Layer 7 of a small transformer language model trained on English Wikipedia (11 layers, counted from 0, width 128).
A neuron's activation on a vector x is ReLU(weights . x + bias), where the dot is the dot product.
The model reads these tokens: "v" "ation" " M" "ov" "ement" " political" " all" "iance" "," " however," " the" " all" "iance" " did" " not" " accept" " their" " requ"

The vector x that enters this layer's MLP at each token. A number n stands for (n - 500) times 0.016.
0 "v": 528,511,498,524,548,492,484,505,498,474,507,493,494,529,519,482,522,512,491,495,501,487,479,495,537,526,509,548,476,21,474,501,486,504,493,486,467,484,475,510,484,507,502,492,507,504,523,555,511,481,485,500,481,477,506,490,430,508,528,483,510,510,477,502,518,494,518,504,476,493,494,519,472,510,502,462,526,508,473,513,530,489,499,463,523,494,527,513,493,512,499,553,517,530,521,511,618,538,469,492,460,509,495,491,499,666,493,496,505,510,575,507,493,489,495,502,512,527,485,445,551,465,474,539,508,501,497,507
1 "ation": 441,528,590,480,548,428,484,494,535,546,465,481,397,518,573,520,484,511,597,503,570,530,439,459,497,575,440,471,585,98,450,474,510,465,536,382,478,455,531,462,499,517,476,461,533,493,525,463,518,527,521,536,524,512,511,522,507,539,536,492,506,509,462,500,472,476,528,541,531,483,459,457,506,479,509,454,557,409,506,504,536,528,521,550,444,479,472,478,444,527,566,523,550,536,464,499,612,551,514,503,524,709,520,481,459,662,468,468,507,487,513,437,539,475,523,504,411,397,464,562,528,483,498,445,500,557,491,461
2 " M": 428,403,505,591,495,565,469,473,513,487,513,465,515,458,526,487,485,496,584,454,464,438,437,535,506,489,408,455,500,106,493,582,505,478,524,455,570,470,469,541,427,534,483,515,410,454,553,500,484,539,514,481,585,488,503,462,481,545,487,487,540,446,528,505,470,511,481,553,499,600,527,477,554,438,514,430,596,464,546,495,452,492,436,498,520,464,468,466,524,551,457,575,465,613,463,498,610,463,518,512,534,505,500,474,521,702,539,466,571,509,440,530,487,559,493,579,551,470,496,560,480,593,520,452,443,529,471,511
3 "ov": 406,639,603,542,595,495,442,551,419,496,438,527,608,497,511,465,485,536,497,461,472,526,413,604,483,474,447,521,527,187,422,437,586,519,558,454,402,406,393,471,483,472,518,345,440,492,554,440,439,534,570,526,516,622,533,507,564,603,550,469,537,476,478,534,476,553,443,526,518,422,463,503,580,491,512,500,482,439,363,472,601,461,491,548,563,542,479,561,512,572,483,559,555,522,522,539,596,547,368,499,552,517,498,535,541,605,482,487,486,487,372,490,438,538,560,505,407,407,426,528,482,569,623,461,497,489,499,515
4 "ement": 422,544,639,474,560,377,486,451,540,460,459,490,431,438,519,548,532,568,588,484,536,495,455,405,516,543,406,435,571,241,503,526,555,516,598,325,415,466,502,527,550,569,499,535,509,485,620,462,458,529,508,494,661,625,529,533,527,500,420,503,491,564,469,433,488,501,491,538,531,539,438,465,567,501,492,426,555,520,430,499,503,439,436,540,369,519,402,488,512,488,572,503,556,583,486,496,612,533,430,517,566,737,519,458,438,684,474,414,473,389,518,486,523,515,508,547,413,416,518,529,488,520,516,408,480,509,490,407
5 " political": 418,457,637,523,512,480,532,522,524,495,452,421,409,451,527,569,464,562,588,513,528,506,533,433,508,512,424,505,502,186,445,566,620,460,543,334,440,523,439,539,464,592,504,551,493,458,578,502,552,457,530,524,548,406,530,516,526,458,466,444,566,434,548,464,524,539,530,530,505,593,477,549,452,559,487,420,596,469,509,431,484,475,413,500,462,448,357,507,486,436,537,570,448,590,489,530,609,502,519,529,496,745,499,554,542,554,521,470,442,476,358,524,500,532,490,567,467,401,533,547,575,526,500,434,419,484,507,526
6 " all": 405,493,531,561,468,435,439,572,512,437,466,494,464,505,562,483,433,512,492,472,477,527,448,486,519,449,442,533,498,186,441,499,498,455,591,398,515,509,405,538,435,551,485,535,516,382,473,463,486,466,569,496,464,502,558,611,554,530,525,481,570,499,550,588,508,529,487,557,531,515,499,443,521,579,515,465,530,450,451,465,478,433,440,510,568,499,543,528,503,469,409,654,403,476,586,520,603,522,476,499,545,799,415,541,515,570,487,467,561,505,414,476,487,584,512,541,431,425,413,515,515,569,534,545,399,529,541,421
7 "iance": 412,572,664,525,514,405,500,546,521,456,487,524,438,442,533,573,537,609,525,468,497,506,522,498,556,495,352,421,500,178,472,515,487,547,525,293,371,493,449,523,469,619,451,476,474,469,483,518,418,426,560,500,569,556,489,472,516,551,478,503,534,540,464,480,538,509,498,450,509,515,504,536,489,501,494,516,546,507,568,418,592,493,487,558,524,477,440,500,531,468,565,583,496,506,478,530,596,505,484,527,501,781,519,551,453,568,563,505,364,410,466,485,499,528,509,458,417,369,432,559,547,497,550,499,464,524,481,453
8 ",": 471,425,519,526,491,489,571,499,443,492,439,519,476,471,484,475,489,526,529,514,520,469,570,526,500,536,446,501,505,94,448,524,568,534,475,423,488,483,505,495,490,586,416,552,520,419,497,511,533,453,483,496,534,569,472,480,484,548,454,568,541,469,523,465,543,516,479,488,492,548,540,495,513,526,509,505,535,460,499,464,559,459,476,533,429,444,486,514,546,487,496,453,407,544,531,510,594,499,536,501,521,790,490,541,526,604,489,450,544,494,419,529,498,498,508,595,464,456,452,479,516,543,504,518,406,508,525,433
9 " however,": 520,496,495,474,528,456,574,585,539,458,489,466,527,542,484,477,529,514,542,535,464,543,478,568,497,537,481,492,509,117,467,496,539,472,589,450,459,463,494,506,456,546,462,510,570,411,436,482,591,483,501,512,450,518,528,510,500,466,481,551,545,487,475,458,497,467,465,473,488,519,544,506,514,486,425,489,484,498,487,416,604,474,483,505,462,458,516,519,553,470,566,484,522,446,522,482,591,467,506,480,484,863,453,565,530,595,474,418,566,477,485,480,544,513,514,498,467,415,502,517,566,560,452,500,494,509,468,428
10 " the": 499,456,469,472,473,472,518,597,579,468,488,491,524,500,538,550,453,516,458,495,470,544,421,506,463,518,572,488,551,113,519,493,503,503,478,502,540,433,487,521,471,543,531,499,498,463,475,516,483,469,481,472,534,506,538,538,642,470,478,456,483,466,497,540,481,490,494,457,504,579,560,505,446,540,441,481,553,500,573,421,534,439,494,486,470,430,476,515,494,494,497,505,508,518,549,485,596,500,580,491,512,788,454,531,475,650,572,484,524,474,372,470,540,514,488,532,495,467,527,469,535,494,513,394,544,509,538,410
11 " all": 425,539,506,540,470,493,460,613,518,429,439,513,498,499,559,473,434,548,450,497,433,595,407,511,489,462,508,475,480,211,460,525,487,443,566,452,538,450,425,522,454,538,524,483,524,415,371,464,412,517,551,487,504,475,535,599,626,532,518,474,552,534,504,592,503,535,484,517,516,561,516,417,430,532,485,484,464,441,479,518,522,424,435,425,556,537,592,581,508,485,442,623,431,415,531,510,597,490,509,503,590,843,417,565,483,581,557,469,559,498,482,464,517,551,442,470,400,401,508,519,542,517,520,500,508,513,579,403
12 "iance": 409,582,644,531,515,418,516,607,527,460,455,494,475,440,558,565,508,607,511,473,448,535,500,506,536,531,375,387,480,210,472,510,485,574,501,319,387,468,459,490,446,588,461,467,472,480,482,517,340,469,531,519,569,564,483,480,569,535,474,511,542,559,452,479,554,525,505,438,514,528,521,546,380,501,495,522,512,503,587,415,594,496,478,516,478,466,463,500,533,464,549,589,496,486,438,540,586,473,513,538,542,792,511,564,457,581,601,515,400,394,510,483,539,525,453,415,394,366,483,581,560,477,573,484,505,534,509,421
13 " did": 388,522,563,454,522,572,481,553,485,469,472,423,525,501,514,534,539,518,494,461,367,451,534,498,498,544,505,618,526,204,467,568,525,446,581,471,460,484,471,496,425,612,435,481,464,542,485,484,545,455,491,503,400,606,581,513,484,488,537,558,511,455,542,465,497,502,487,506,503,599,495,576,516,507,415,426,443,494,459,458,505,524,432,468,456,396,502,463,633,509,541,475,478,561,528,499,577,531,524,520,510,905,440,460,552,512,462,452,535,422,537,468,484,592,472,466,510,479,516,555,550,580,451,460,431,481,491,425
14 " not": 412,522,562,488,554,477,450,556,582,496,470,453,521,581,521,486,495,471,385,456,525,476,415,546,522,477,509,456,499,258,495,475,471,482,582,492,398,507,470,501,351,649,535,461,444,522,529,504,542,490,581,464,463,667,534,576,504,359,505,495,502,394,545,366,453,532,518,531,515,534,567,545,465,498,447,429,472,586,393,454,553,522,396,536,525,470,453,518,573,469,557,513,495,515,572,519,588,616,563,560,482,865,419,452,475,550,498,476,539,529,514,499,394,559,496,406,437,489,448,491,494,518,502,427,464,561,525,429
15 " accept": 393,558,540,460,582,508,470,584,518,546,452,459,507,493,592,512,573,488,498,432,496,599,444,428,478,613,486,469,551,251,486,635,428,504,554,432,478,572,428,441,405,654,653,440,541,495,471,522,518,531,508,550,609,666,583,555,499,394,503,507,444,433,489,507,483,518,504,509,525,492,488,541,479,493,435,405,466,564,457,476,464,583,411,531,479,455,466,503,499,509,525,532,593,540,584,504,578,576,574,518,441,805,435,435,492,509,470,458,481,478,405,505,407,454,533,412,371,491,455,454,502,511,526,467,424,469,527,336
16 " their": 435,486,459,476,562,492,496,544,574,498,487,402,449,426,529,577,501,531,472,481,548,527,480,487,557,423,499,525,500,163,458,564,517,484,486,464,534,538,478,539,402,590,501,475,516,402,463,495,430,562,535,526,474,503,562,480,610,445,458,462,521,463,485,447,513,513,479,473,524,534,537,538,430,545,465,488,577,588,513,511,424,486,396,469,510,524,421,477,503,475,507,571,512,501,600,544,580,553,595,553,522,875,444,495,490,583,545,450,524,493,375,489,423,518,507,490,474,470,487,477,525,454,485,484,445,519,507,473
17 " requ": 402,539,543,505,536,522,583,634,539,412,547,465,572,489,603,497,569,448,468,563,503,568,430,516,448,436,586,495,516,212,433,580,560,534,628,405,454,542,435,453,416,513,549,493,495,427,506,589,421,506,529,513,444,545,591,519,507,472,547,453,490,435,583,504,498,545,497,476,555,530,428,551,511,526,518,388,495,450,421,537,521,533,428,477,587,427,504,512,554,537,504,560,440,582,591,510,595,489,562,521,506,770,378,474,518,484,511,412,505,467,390,566,417,464,439,512,441,401,459,417,440,468,475,490,480,469,535,431

Each question shows the input weights of one neuron of the MLP. A number n stands for (n - 500) times 0.001.

n147 (bias -0.001): 515,339,531,406,437,517,514,434,443,384,567,383,380,604,543,444,352,444,480,660,416,439,530,614,382,631,431,513,597,619,389,556,607,498,544,346,487,356,427,496,472,467,425,537,612,450,582,646,653,442,473,492,543,608,414,466,400,565,468,453,386,565,430,532,625,569,417,538,429,329,508,684,456,473,469,361,375,401,490,413,473,547,478,526,587,510,596,742,461,514,571,537,395,435,430,779,517,470,616,426,393,545,417,756,554,448,584,591,389,543,610,462,594,511,409,502,551,417,280,314,458,461,355,708,522,618,573,392
On which two tokens does it fire most, strongest first? 8 ",", 9 " however,"

n115 (bias -0.017): 458,516,380,586,401,478,406,556,428,480,469,312,652,509,567,497,521,508,448,521,467,438,452,569,403,420,528,630,473,553,547,268,478,531,629,540,558,520,493,447,640,442,469,463,649,497,521,401,658,783,561,309,439,425,351,631,532,600,505,322,504,480,661,419,430,498,318,567,391,248,709,530,314,362,575,390,530,496,561,564,632,311,489,378,502,703,317,615,314,454,548,626,537,609,578,580,407,601,285,497,603,321,519,358,576,429,560,702,524,584,686,460,676,601,557,670,583,690,374,361,550,473,497,426,624,439,465,498
It fires most on token 3 "ov"

n476 (bias -0.019): 535,519,614,637,427,631,429,443,466,517,275,446,535,606,478,473,320,479,627,562,431,356,615,353,655,469,498,678,402,578,613,584,557,583,304,518,494,373,637,407,395,523,299,477,670,585,425,688,482,590,205,366,601,518,490,425,572,531,310,346,591,606,495,470,487,444,481,635,396,468,309,493,191,436,566,512,701,402,518,457,513,454,539,583,566,570,681,621,418,425,486,511,513,568,419,503,528,503,459,261,625,494,544,616,557,448,594,675,262,338,494,503,585,702,393,458,505,593,495,538,630,363,456,612,541,510,534,499
On which token does it fire most, and how strongly? 12 "iance", at about 1.2

n364 (bias -0.030): 616,462,464,573,535,578,554,561,503,465,401,550,527,496,354,307,511,496,630,510,201,565,337,619,446,694,541,395,546,527,596,436,438,354,492,417,488,450,395,399,450,320,411,411,566,485,694,446,523,522,477,568,505,414,434,627,359,453,563,443,553,646,504,439,490,407,597,474,551,673,581,588,316,487,513,493,383,448,604,442,680,391,538,531,447,396,458,632,340,295,540,488,524,411,402,554,506,384,438,446,488,541,477,606,385,486,507,575,695,707,637,586,500,551,227,635,470,482,646,446,448,475,613,594,721,512,758,402
On which token does it fire most, and how strongly? 11 " all", at about 1.7

n237 (bias -0.065): 430,281,472,440,386,497,414,308,701,427,698,614,464,581,477,389,449,456,609,651,549,273,547,323,535,442,599,694,554,588,691,561,490,437,365,458,379,448,393,600,382,450,388,507,599,584,482,902,527,516,279,540,359,575,633,533,464,315,420,487,403,535,832,485,315,503,732,641,513,562,230,490,594,740,651,419,399,549,244,638,396,518,630,557,752,591,583,781,516,396,413,468,352,388,617,483,457,455,377,493,562,285,630,425,467,389,494,571,579,463,468,606,594,359,360,407,458,570,561,377,495,422,564,501,507,438,563,395
It fires most on token 17 " requ"

n277 (bias -0.010): 462,361,516,514,189,578,510,444,496,754,598,363,474,510,473,441,508,507,473,605,547,394,553,591,663,636,503,661,421,506,520,534,468,408,501,524,423,347,412,500,498,455,510,564,454,627,497,624,678,544,367,474,496,484,401,219,390,478,516,450,510,469,507,445,445,462,752,493,444,588,389,578,534,660,531,440,631,349,447,402,387,418,652,496,531,456,486,656,587,372,411,484,527,472,516,521,597,700,450,376,431,478,489,452,500,426,520,482,646,600,469,458,583,473,500,543,433,473,516,484,439,598,336,529,723,480,669,503
Its three highest activations, in order, are on tokens 0 "v", 5 " political", 8 ","

n369 (bias -0.027): 576,476,307,432,519,393,354,435,575,542,532,529,261,500,456,402,550,429,448,647,520,593,551,428,473,398,735,510,689,544,458,439,393,284,334,551,659,590,664,785,396,361,340,711,663,675,448,565,616,524,510,316,425,420,503,396,379,377,366,503,331,476,521,750,432,291,568,477,463,597,624,522,333,602,545,448,532,797,451,413,617,424,508,271,359,374,427,603,431,711,477,383,359,580,507,670,483,662,577,431,538,485,388,467,423,460,549,601,482,737,432,337,545,639,291,480,719,596,402,639,614,469,421,539,453,705,664,490
On which two tokens does it fire most, strongest first? 10 " the", 16 " their"

n322 (bias -0.019): 443,460,554,446,527,501,562,442,548,621,522,412,410,585,577,502,334,570,404,598,528,504,439,357,454,576,471,612,347,528,442,493,619,608,591,516,627,425,595,550,439,499,548,456,686,586,366,584,775,534,505,370,384,517,511,426,419,430,503,557,443,482,458,584,434,422,526,368,439,430,473,656,521,528,568,393,537,654,465,484,438,502,481,499,476,341,518,649,525,548,475,497,352,710,409,419,505,405,461,552,335,412,429,416,442,251,656,526,459,546,644,513,615,565,444,589,561,634,482,453,570,597,376,575,469,489,431,469
It fires most on token 13 " did"

n395 (bias -0.020): 457,287,394,546,471,475,597,570,563,369,561,425,396,490,527,541,625,439,446,448,232,574,668,588,495,406,428,446,569,580,604,612,560,512,391,510,476,435,313,507,560,730,348,352,479,670,481,580,458,518,421,552,432,427,597,451,598,529,499,392,430,522,542,541,545,477,684,330,589,523,360,681,324,436,709,546,504,562,515,517,543,501,525,422,544,527,534,558,591,396,537,526,727,602,433,615,636,424,410,606,386,242,571,584,598,422,561,533,354,383,551,405,646,478,515,560,582,507,430,415,426,475,567,552,268,344,530,562
It fires most on token 12 "iance"

n102 (bias -0.025): 528,438,337,461,518,488,513,614,556,423,609,408,304,419,383,477,315,242,616,593,553,440,494,517,420,533,754,404,574,539,483,538,230,560,526,618,405,620,508,475,447,488,437,497,563,415,591,577,505,703,490,537,649,358,668,389,369,350,719,528,405,430,635,448,639,429,437,635,496,596,550,438,382,417,569,646,469,787,491,720,725,427,475,294,527,447,322,481,636,368,638,373,450,530,638,319,525,584,472,585,349,556,640,478,464,480,391,698,503,580,491,621,576,509,457,365,535,500,357,390,534,394,396,483,505,511,539,380
It fires most on token 14 " not"

n365 (bias -0.003): 642,423,343,524,598,547,687,490,671,557,325,352,309,396,533,540,496,358,486,573,471,340,401,688,668,553,664,442,430,605,611,395,319,549,513,595,552,436,500,799,570,656,401,723,538,610,626,473,707,443,525,352,642,269,443,323,429,434,491,497,614,341,666,588,514,468,588,275,595,572,556,596,578,445,749,394,594,732,511,375,526,323,484,211,306,347,453,507,481,587,479,583,471,436,476,586,460,347,430,653,525,398,310,530,487,482,440,497,248,355,559,777,469,468,428,593,451,505,534,236,590,450,628,624,516,575,540,450
It fires most on token 5 " political"

n211 (bias -0.026): 457,497,519,432,531,525,645,327,504,619,456,625,602,511,487,555,497,319,417,596,551,604,496,360,497,682,641,612,384,541,594,402,307,480,230,545,646,649,520,288,447,471,479,352,504,507,644,548,588,465,387,446,553,470,564,609,546,403,625,383,518,597,524,599,316,667,477,450,386,391,452,472,525,638,609,547,745,405,739,542,428,513,433,398,519,584,505,323,484,400,490,480,446,358,627,369,497,521,447,446,496,582,465,296,475,445,645,421,263,426,499,496,488,557,344,367,627,629,557,445,647,291,299,547,585,513,353,337
On which two tokens does it fire most, strongest first? 10 " the", 15 " accept"

n140 (bias -0.029): 582,452,371,501,482,448,408,498,655,633,663,369,626,480,398,306,551,642,504,854,556,493,535,678,456,631,604,595,685,588,585,543,119,305,343,693,602,618,414,599,445,403,455,539,472,314,326,463,618,447,561,434,544,346,417,526,676,355,586,325,480,607,477,644,407,481,380,302,436,526,455,478,579,408,549,749,343,658,803,644,633,391,565,500,611,475,593,401,553,415,438,396,117,443,646,601,453,568,294,531,425,469,540,546,472,435,540,445,461,687,472,587,698,322,374,431,574,464,588,343,463,417,389,398,708,446,348,332
On which token does it fire most, and how strongly? 10 " the", at about 0.46

n475 (bias -0.013): 523,534,295,578,557,521,411,430,325,345,472,363,345,545,481,374,268,389,499,490,524,431,624,361,584,575,386,469,729,586,439,465,259,568,540,416,465,585,515,762,587,450,575,618,510,487,550,595,493,470,637,598,512,511,411,524,284,620,647,436,384,604,457,576,677,512,445,465,487,435,541,457,405,516,471,587,428,605,544,565,655,535,451,498,609,734,583,649,608,722,471,580,423,478,524,747,444,410,375,365,386,492,354,478,687,521,379,500,631,438,623,346,551,418,461,423,479,481,452,527,501,501,559,513,372,611,478,467
It fires most on token 6 " all"

n416 (bias 0.002): 631,461,475,537,518,428,640,649,281,502,440,368,495,424,484,256,387,468,519,467,494,519,506,475,528,479,465,799,542,521,525,658,438,513,539,407,311,468,534,392,552,591,387,404,703,543,478,531,508,451,418,520,392,370,616,292,517,538,392,516,698,544,454,681,603,322,577,452,532,482,492,583,252,512,770,475,436,499,587,463,485,364,455,525,480,688,414,395,418,418,530,673,488,595,460,661,345,488,478,521,328,540,666,551,469,350,610,442,552,408,480,624,601,608,398,419,567,444,445,485,449,424,609,368,616,563,586,498
Its three highest activations, in order, are on tokens 12 "iance", 5 " political", 7 "iance"

n489 (bias -0.006): 412,382,484,640,401,552,254,545,648,735,762,487,610,364,467,339,595,680,361,400,406,516,646,543,562,517,498,469,530,504,791,563,576,452,439,554,656,483,408,699,627,335,604,539,423,618,621,506,715,627,671,604,356,533,675,272,390,585,488,469,610,508,635,707,436,533,575,562,309,524,496,682,408,541,346,386,495,480,344,603,425,458,523,459,484,478,435,683,412,343,333,487,236,525,464,471,420,558,415,665,545,354,470,721,384,448,570,571,504,327,516,635,750,457,397,399,479,567,548,382,498,340,366,498,521,652,386,443
It fires most on token 2 " M"

n493 (bias -0.011): 599,309,422,515,625,410,563,628,563,489,580,530,549,442,512,370,466,580,332,630,368,520,428,556,457,251,472,546,421,530,588,397,443,591,455,711,680,450,489,501,444,276,464,508,632,490,491,520,507,664,339,645,305,421,470,269,465,470,547,324,444,413,482,479,564,447,471,458,580,594,621,633,352,462,576,432,451,521,396,721,603,405,663,464,667,332,512,511,488,433,394,511,417,425,673,535,485,439,530,625,308,397,450,382,668,337,826,764,518,545,540,537,583,515,454,642,762,575,311,452,375,282,581,552,522,505,585,559
On which two tokens does it fire most, strongest first? 17 " requ", 0 "v"

n36 (bias -0.021): 758,539,518,415,418,506,339,429,456,460,538,646,614,536,495,422,477,612,451,301,376,683,395,433,559,554,517,581,497,587,469,493,419,515,517,444,686,506,612,544,554,690,394,371,595,613,510,403,594,595,647,539,575,399,466,496,299,570,557,461,448,506,525,603,520,392,615,747,619,302,624,591,507,610,367,481,689,595,696,514,591,418,496,473,626,596,521,390,303,588,371,543,507,447,491,533,440,468,242,520,539,540,481,476,288,482,437,514,354,392,491,683,509,514,379,306,578,369,395,609,549,351,594,460,560,389,284,576
It fires most on token 7 "iance"

n507 (bias -0.030): 464,494,377,413,484,626,420,360,552,652,464,452,256,584,458,528,503,565,510,438,485,604,456,478,500,427,460,579,538,536,538,522,410,304,378,455,668,674,543,314,400,611,427,408,644,420,663,725,551,698,536,588,501,463,627,422,337,348,525,398,468,482,518,540,269,598,511,322,291,323,473,717,527,621,444,436,298,729,602,743,575,363,410,430,641,504,466,607,553,623,537,748,272,320,447,664,401,337,369,391,344,608,535,562,365,416,467,635,598,436,374,437,521,423,408,306,656,728,558,520,588,547,369,454,517,660,400,340
Its three highest activations, in order, are on tokens 16 " their", 15 " accept", 14 " not"

n465 (bias -0.022): 512,527,550,304,586,574,512,399,662,431,629,383,467,507,363,461,542,409,529,625,510,318,690,404,460,397,440,583,433,572,537,434,342,589,460,859,595,433,374,675,367,444,253,581,372,577,361,588,446,384,413,427,633,570,466,232,512,637,512,607,440,417,304,583,639,538,469,507,365,574,408,586,555,493,543,410,521,555,386,405,427,478,443,556,760,465,608,544,602,632,394,615,564,520,568,557,540,445,596,309,503,413,538,517,455,407,418,455,570,150,608,611,818,644,527,546,632,564,428,346,511,513,342,474,392,519,552,425
It fires most on token 13 " did"

n58 (bias -0.024): 442,459,406,438,530,674,582,493,591,392,484,363,345,547,426,438,575,412,528,377,612,447,513,608,464,677,467,551,585,610,342,461,307,498,528,634,542,395,414,545,530,650,365,416,552,481,536,397,682,446,343,346,473,620,589,361,297,285,630,431,449,467,498,705,428,555,678,534,406,369,649,502,411,263,467,592,698,717,446,539,498,407,388,605,474,480,686,562,486,569,377,558,501,337,499,673,539,372,530,293,371,497,435,455,566,405,435,380,562,392,432,586,503,425,531,355,540,652,482,393,437,433,389,583,703,728,540,439
It fires most on token 15 " accept"

n492 (bias -0.008): 597,499,511,535,451,431,509,472,375,575,690,499,336,550,520,385,398,388,519,584,476,407,333,610,410,442,486,452,569,550,537,363,448,514,783,617,538,311,492,463,793,568,546,594,611,672,437,547,555,566,568,425,482,309,535,446,488,460,504,522,677,481,758,477,370,460,378,503,455,547,317,525,431,543,416,458,514,563,440,272,617,356,554,415,447,475,379,629,398,537,397,543,654,287,322,479,426,625,293,443,616,376,682,483,548,535,548,652,340,352,461,297,803,302,605,422,481,506,546,411,658,583,432,488,524,667,671,486
It fires most on token 1 "ation"

n256 (bias 0.015): 562,666,343,506,446,451,415,571,342,392,622,531,475,488,602,269,382,472,516,429,388,537,545,507,325,375,515,630,626,617,328,439,438,347,567,519,567,579,445,405,432,522,553,432,531,456,610,611,644,546,333,506,583,496,473,383,470,509,480,515,431,485,720,500,495,600,410,481,568,290,413,487,440,608,596,499,449,773,484,577,783,505,646,460,559,629,342,556,411,522,472,586,611,500,558,728,489,514,550,437,350,473,410,533,797,295,567,669,416,527,518,577,468,639,378,490,503,453,502,552,366,119,482,660,453,387,452,430
It fires most on token 17 " requ"

n60 (bias -0.017): 370,313,503,303,415,507,622,287,528,453,621,533,503,510,383,556,429,556,529,597,586,633,635,563,444,396,373,596,578,567,447,395,478,541,435,452,528,520,498,653,672,514,274,471,437,608,505,846,562,499,518,405,676,497,285,424,255,596,433,610,550,615,452,528,659,511,659,582,306,448,479,642,512,569,551,510,574,546,396,406,536,576,439,392,497,375,658,430,545,526,636,394,491,601,558,652,567,527,394,362,449,519,574,483,368,432,353,463,601,642,567,531,446,399,566,478,598,402,318,600,477,445,510,568,460,646,566,580
It fires most on token 8 ","

n27 (bias -0.012): 718,380,288,349,439,592,537,494,512,458,338,325,319,552,174,346,474,340,756,693,382,538,686,561,553,496,710,610,586,555,492,510,293,338,484,455,658,359,587,653,636,464,305,686,470,474,495,621,627,524,543,189,598,371,628,667,428,474,584,565,415,486,611,557,384,341,477,552,490,320,707,471,518,525,470,549,351,760,331,551,773,267,627,472,446,663,601,514,611,433,227,354,626,351,516,670,427,326,341,400,548,559,604,607,639,490,566,444,533,590,617,666,524,402,401,240,488,531,324,403,636,491,513,664,403,478,471,225
On which token does it fire most, and how strongly? 9 " however,", at about 1.6

n325 (bias 0.014): 649,550,582,389,530,455,560,277,375,363,445,455,525,491,551,466,422,468,489,544,469,328,551,221,461,410,574,653,518,610,662,490,535,413,668,374,481,485,586,443,435,623,420,460,659,625,540,633,478,443,599,679,430,333,466,229,526,568,529,475,552,542,475,502,401,747,583,609,421,457,546,455,404,536,444,722,644,421,555,419,472,496,357,263,572,649,408,462,353,610,459,626,451,463,417,512,452,633,520,415,405,466,534,463,621,472,393,549,563,455,414,691,607,517,501,501,616,492,433,452,749,550,469,607,463,641,279,629
It fires most on token 5 " political"

n379 (bias -0.002): 553,455,225,377,366,624,535,508,443,610,487,385,395,424,402,390,666,630,374,328,561,429,451,578,522,529,695,490,489,588,504,389,491,416,527,371,500,560,385,595,521,417,728,426,365,622,621,611,630,497,597,513,456,518,638,456,396,514,601,440,582,472,694,529,534,604,514,554,390,447,267,605,585,482,643,528,544,623,345,434,596,486,717,267,468,533,674,448,670,558,428,584,325,564,682,417,497,395,410,455,407,419,447,467,550,384,660,630,440,442,459,434,402,423,506,541,479,465,439,433,571,479,474,485,634,762,467,372
It fires most on token 17 " requ"

n340 (bias -0.003): 494,410,520,566,417,513,417,505,492,414,510,440,219,248,505,518,449,419,551,373,575,498,701,193,574,474,405,499,583,541,602,497,454,420,299,548,562,497,435,429,680,469,427,541,475,608,524,445,553,495,489,502,492,360,459,435,473,389,433,613,514,795,566,571,405,477,581,508,340,578,582,674,492,563,814,551,581,612,546,807,417,518,503,354,510,314,422,501,442,581,344,662,350,583,707,688,472,519,475,457,337,373,555,468,529,530,533,814,497,481,597,478,538,399,319,510,672,630,438,541,479,484,598,402,410,618,458,511
It fires most on token 2 " M"

n315 (bias -0.023): 616,292,453,400,316,597,555,551,478,548,674,591,531,353,438,199,406,359,685,345,489,207,506,470,834,526,544,650,454,590,573,441,276,588,491,682,479,558,595,604,646,443,316,471,349,468,525,630,579,434,356,472,622,635,351,275,350,634,352,555,559,611,595,375,635,453,638,550,578,582,651,538,292,598,503,538,418,426,464,477,562,366,528,533,428,464,519,333,563,497,372,366,470,499,574,562,365,498,587,416,463,487,614,652,549,492,503,457,639,701,526,452,661,319,462,534,592,438,362,445,631,496,518,622,524,451,531,309
It fires most on token 8 ","

n317 (bias -0.022): 415,449,414,426,315,518,284,548,534,465,350,178,411,452,427,411,451,531,433,507,458,450,708,546,534,570,503,586,690,591,442,691,412,635,605,536,485,606,456,464,575,652,495,666,562,424,475,513,602,541,519,536,353,428,548,504,380,387,666,313,382,471,590,686,387,473,355,697,473,564,598,633,488,475,469,377,440,566,451,724,698,667,580,482,583,603,377,519,581,599,499,378,354,579,598,576,367,606,530,470,581,497,435,532,522,418,610,532,499,610,640,342,572,562,495,576,492,470,513,619,534,258,295,345,651,385,264,582
It fires most on token 13 " did"

n378 (bias -0.045): 499,339,469,562,359,494,512,410,582,391,431,516,444,683,457,388,458,417,465,504,500,236,419,437,564,545,492,541,485,571,747,176,550,331,533,742,644,672,427,536,468,669,154,473,513,548,549,724,571,613,584,670,471,656,581,340,525,225,608,477,386,599,655,581,358,506,671,671,451,474,394,481,621,510,515,447,592,529,516,646,446,504,407,684,602,552,446,570,405,429,225,559,433,261,575,590,366,617,240,680,584,288,280,581,436,538,491,610,402,440,563,424,487,244,573,636,509,540,443,417,577,645,608,483,507,609,664,359
It fires most on token 6 " all"

n289 (bias -0.011): 676,532,426,548,514,552,466,552,441,628,699,507,426,425,521,503,505,395,404,433,564,517,533,435,572,461,456,603,648,496,651,548,380,428,409,579,645,487,455,579,527,764,532,424,400,373,556,431,415,521,360,539,646,475,404,420,627,424,503,457,620,659,525,656,401,483,333,499,377,618,589,495,341,434,754,655,600,518,479,626,446,488,559,176,543,532,424,333,522,345,431,704,445,555,641,526,457,484,308,360,492,445,374,592,530,392,504,571,489,563,464,455,649,640,560,544,511,664,535,515,460,139,480,422,644,380,491,236
On which token does it fire most, and how strongly? 16 " their", at about 0.96

n359 (bias 0.009): 515,568,398,485,603,616,409,321,440,533,702,569,519,555,565,483,638,509,501,399,457,560,464,381,391,496,675,602,567,536,482,285,562,523,300,483,441,563,570,629,584,518,526,450,652,749,582,466,459,600,574,579,272,560,513,511,518,478,531,524,446,497,583,529,504,332,399,393,463,317,582,525,572,387,465,480,499,583,346,393,546,516,446,514,758,412,458,643,415,420,557,643,436,573,472,454,512,557,349,430,477,391,484,562,445,447,371,417,356,582,496,631,566,400,555,335,444,583,540,431,508,412,434,439,541,514,530,488
On which two tokens does it fire most, strongest first? 3 "ov", 0 "v"

n401 (bias -0.001): 457,392,450,458,430,384,576,423,474,408,596,543,370,443,493,425,577,184,485,317,457,338,625,395,490,448,421,637,556,513,519,473,587,530,496,431,472,539,638,541,514,559,399,627,425,489,537,534,809,486,451,525,533,450,600,267,531,701,540,506,456,574,669,491,510,549,438,454,494,559,554,511,599,570,492,559,516,442,453,577,449,559,679,534,479,695,482,477,424,552,381,367,352,605,534,538,512,516,540,370,310,340,529,501,414,449,534,635,538,582,643,527,564,587,606,529,547,434,398,451,472,607,395,619,453,392,546,539
It fires most on token 8 ","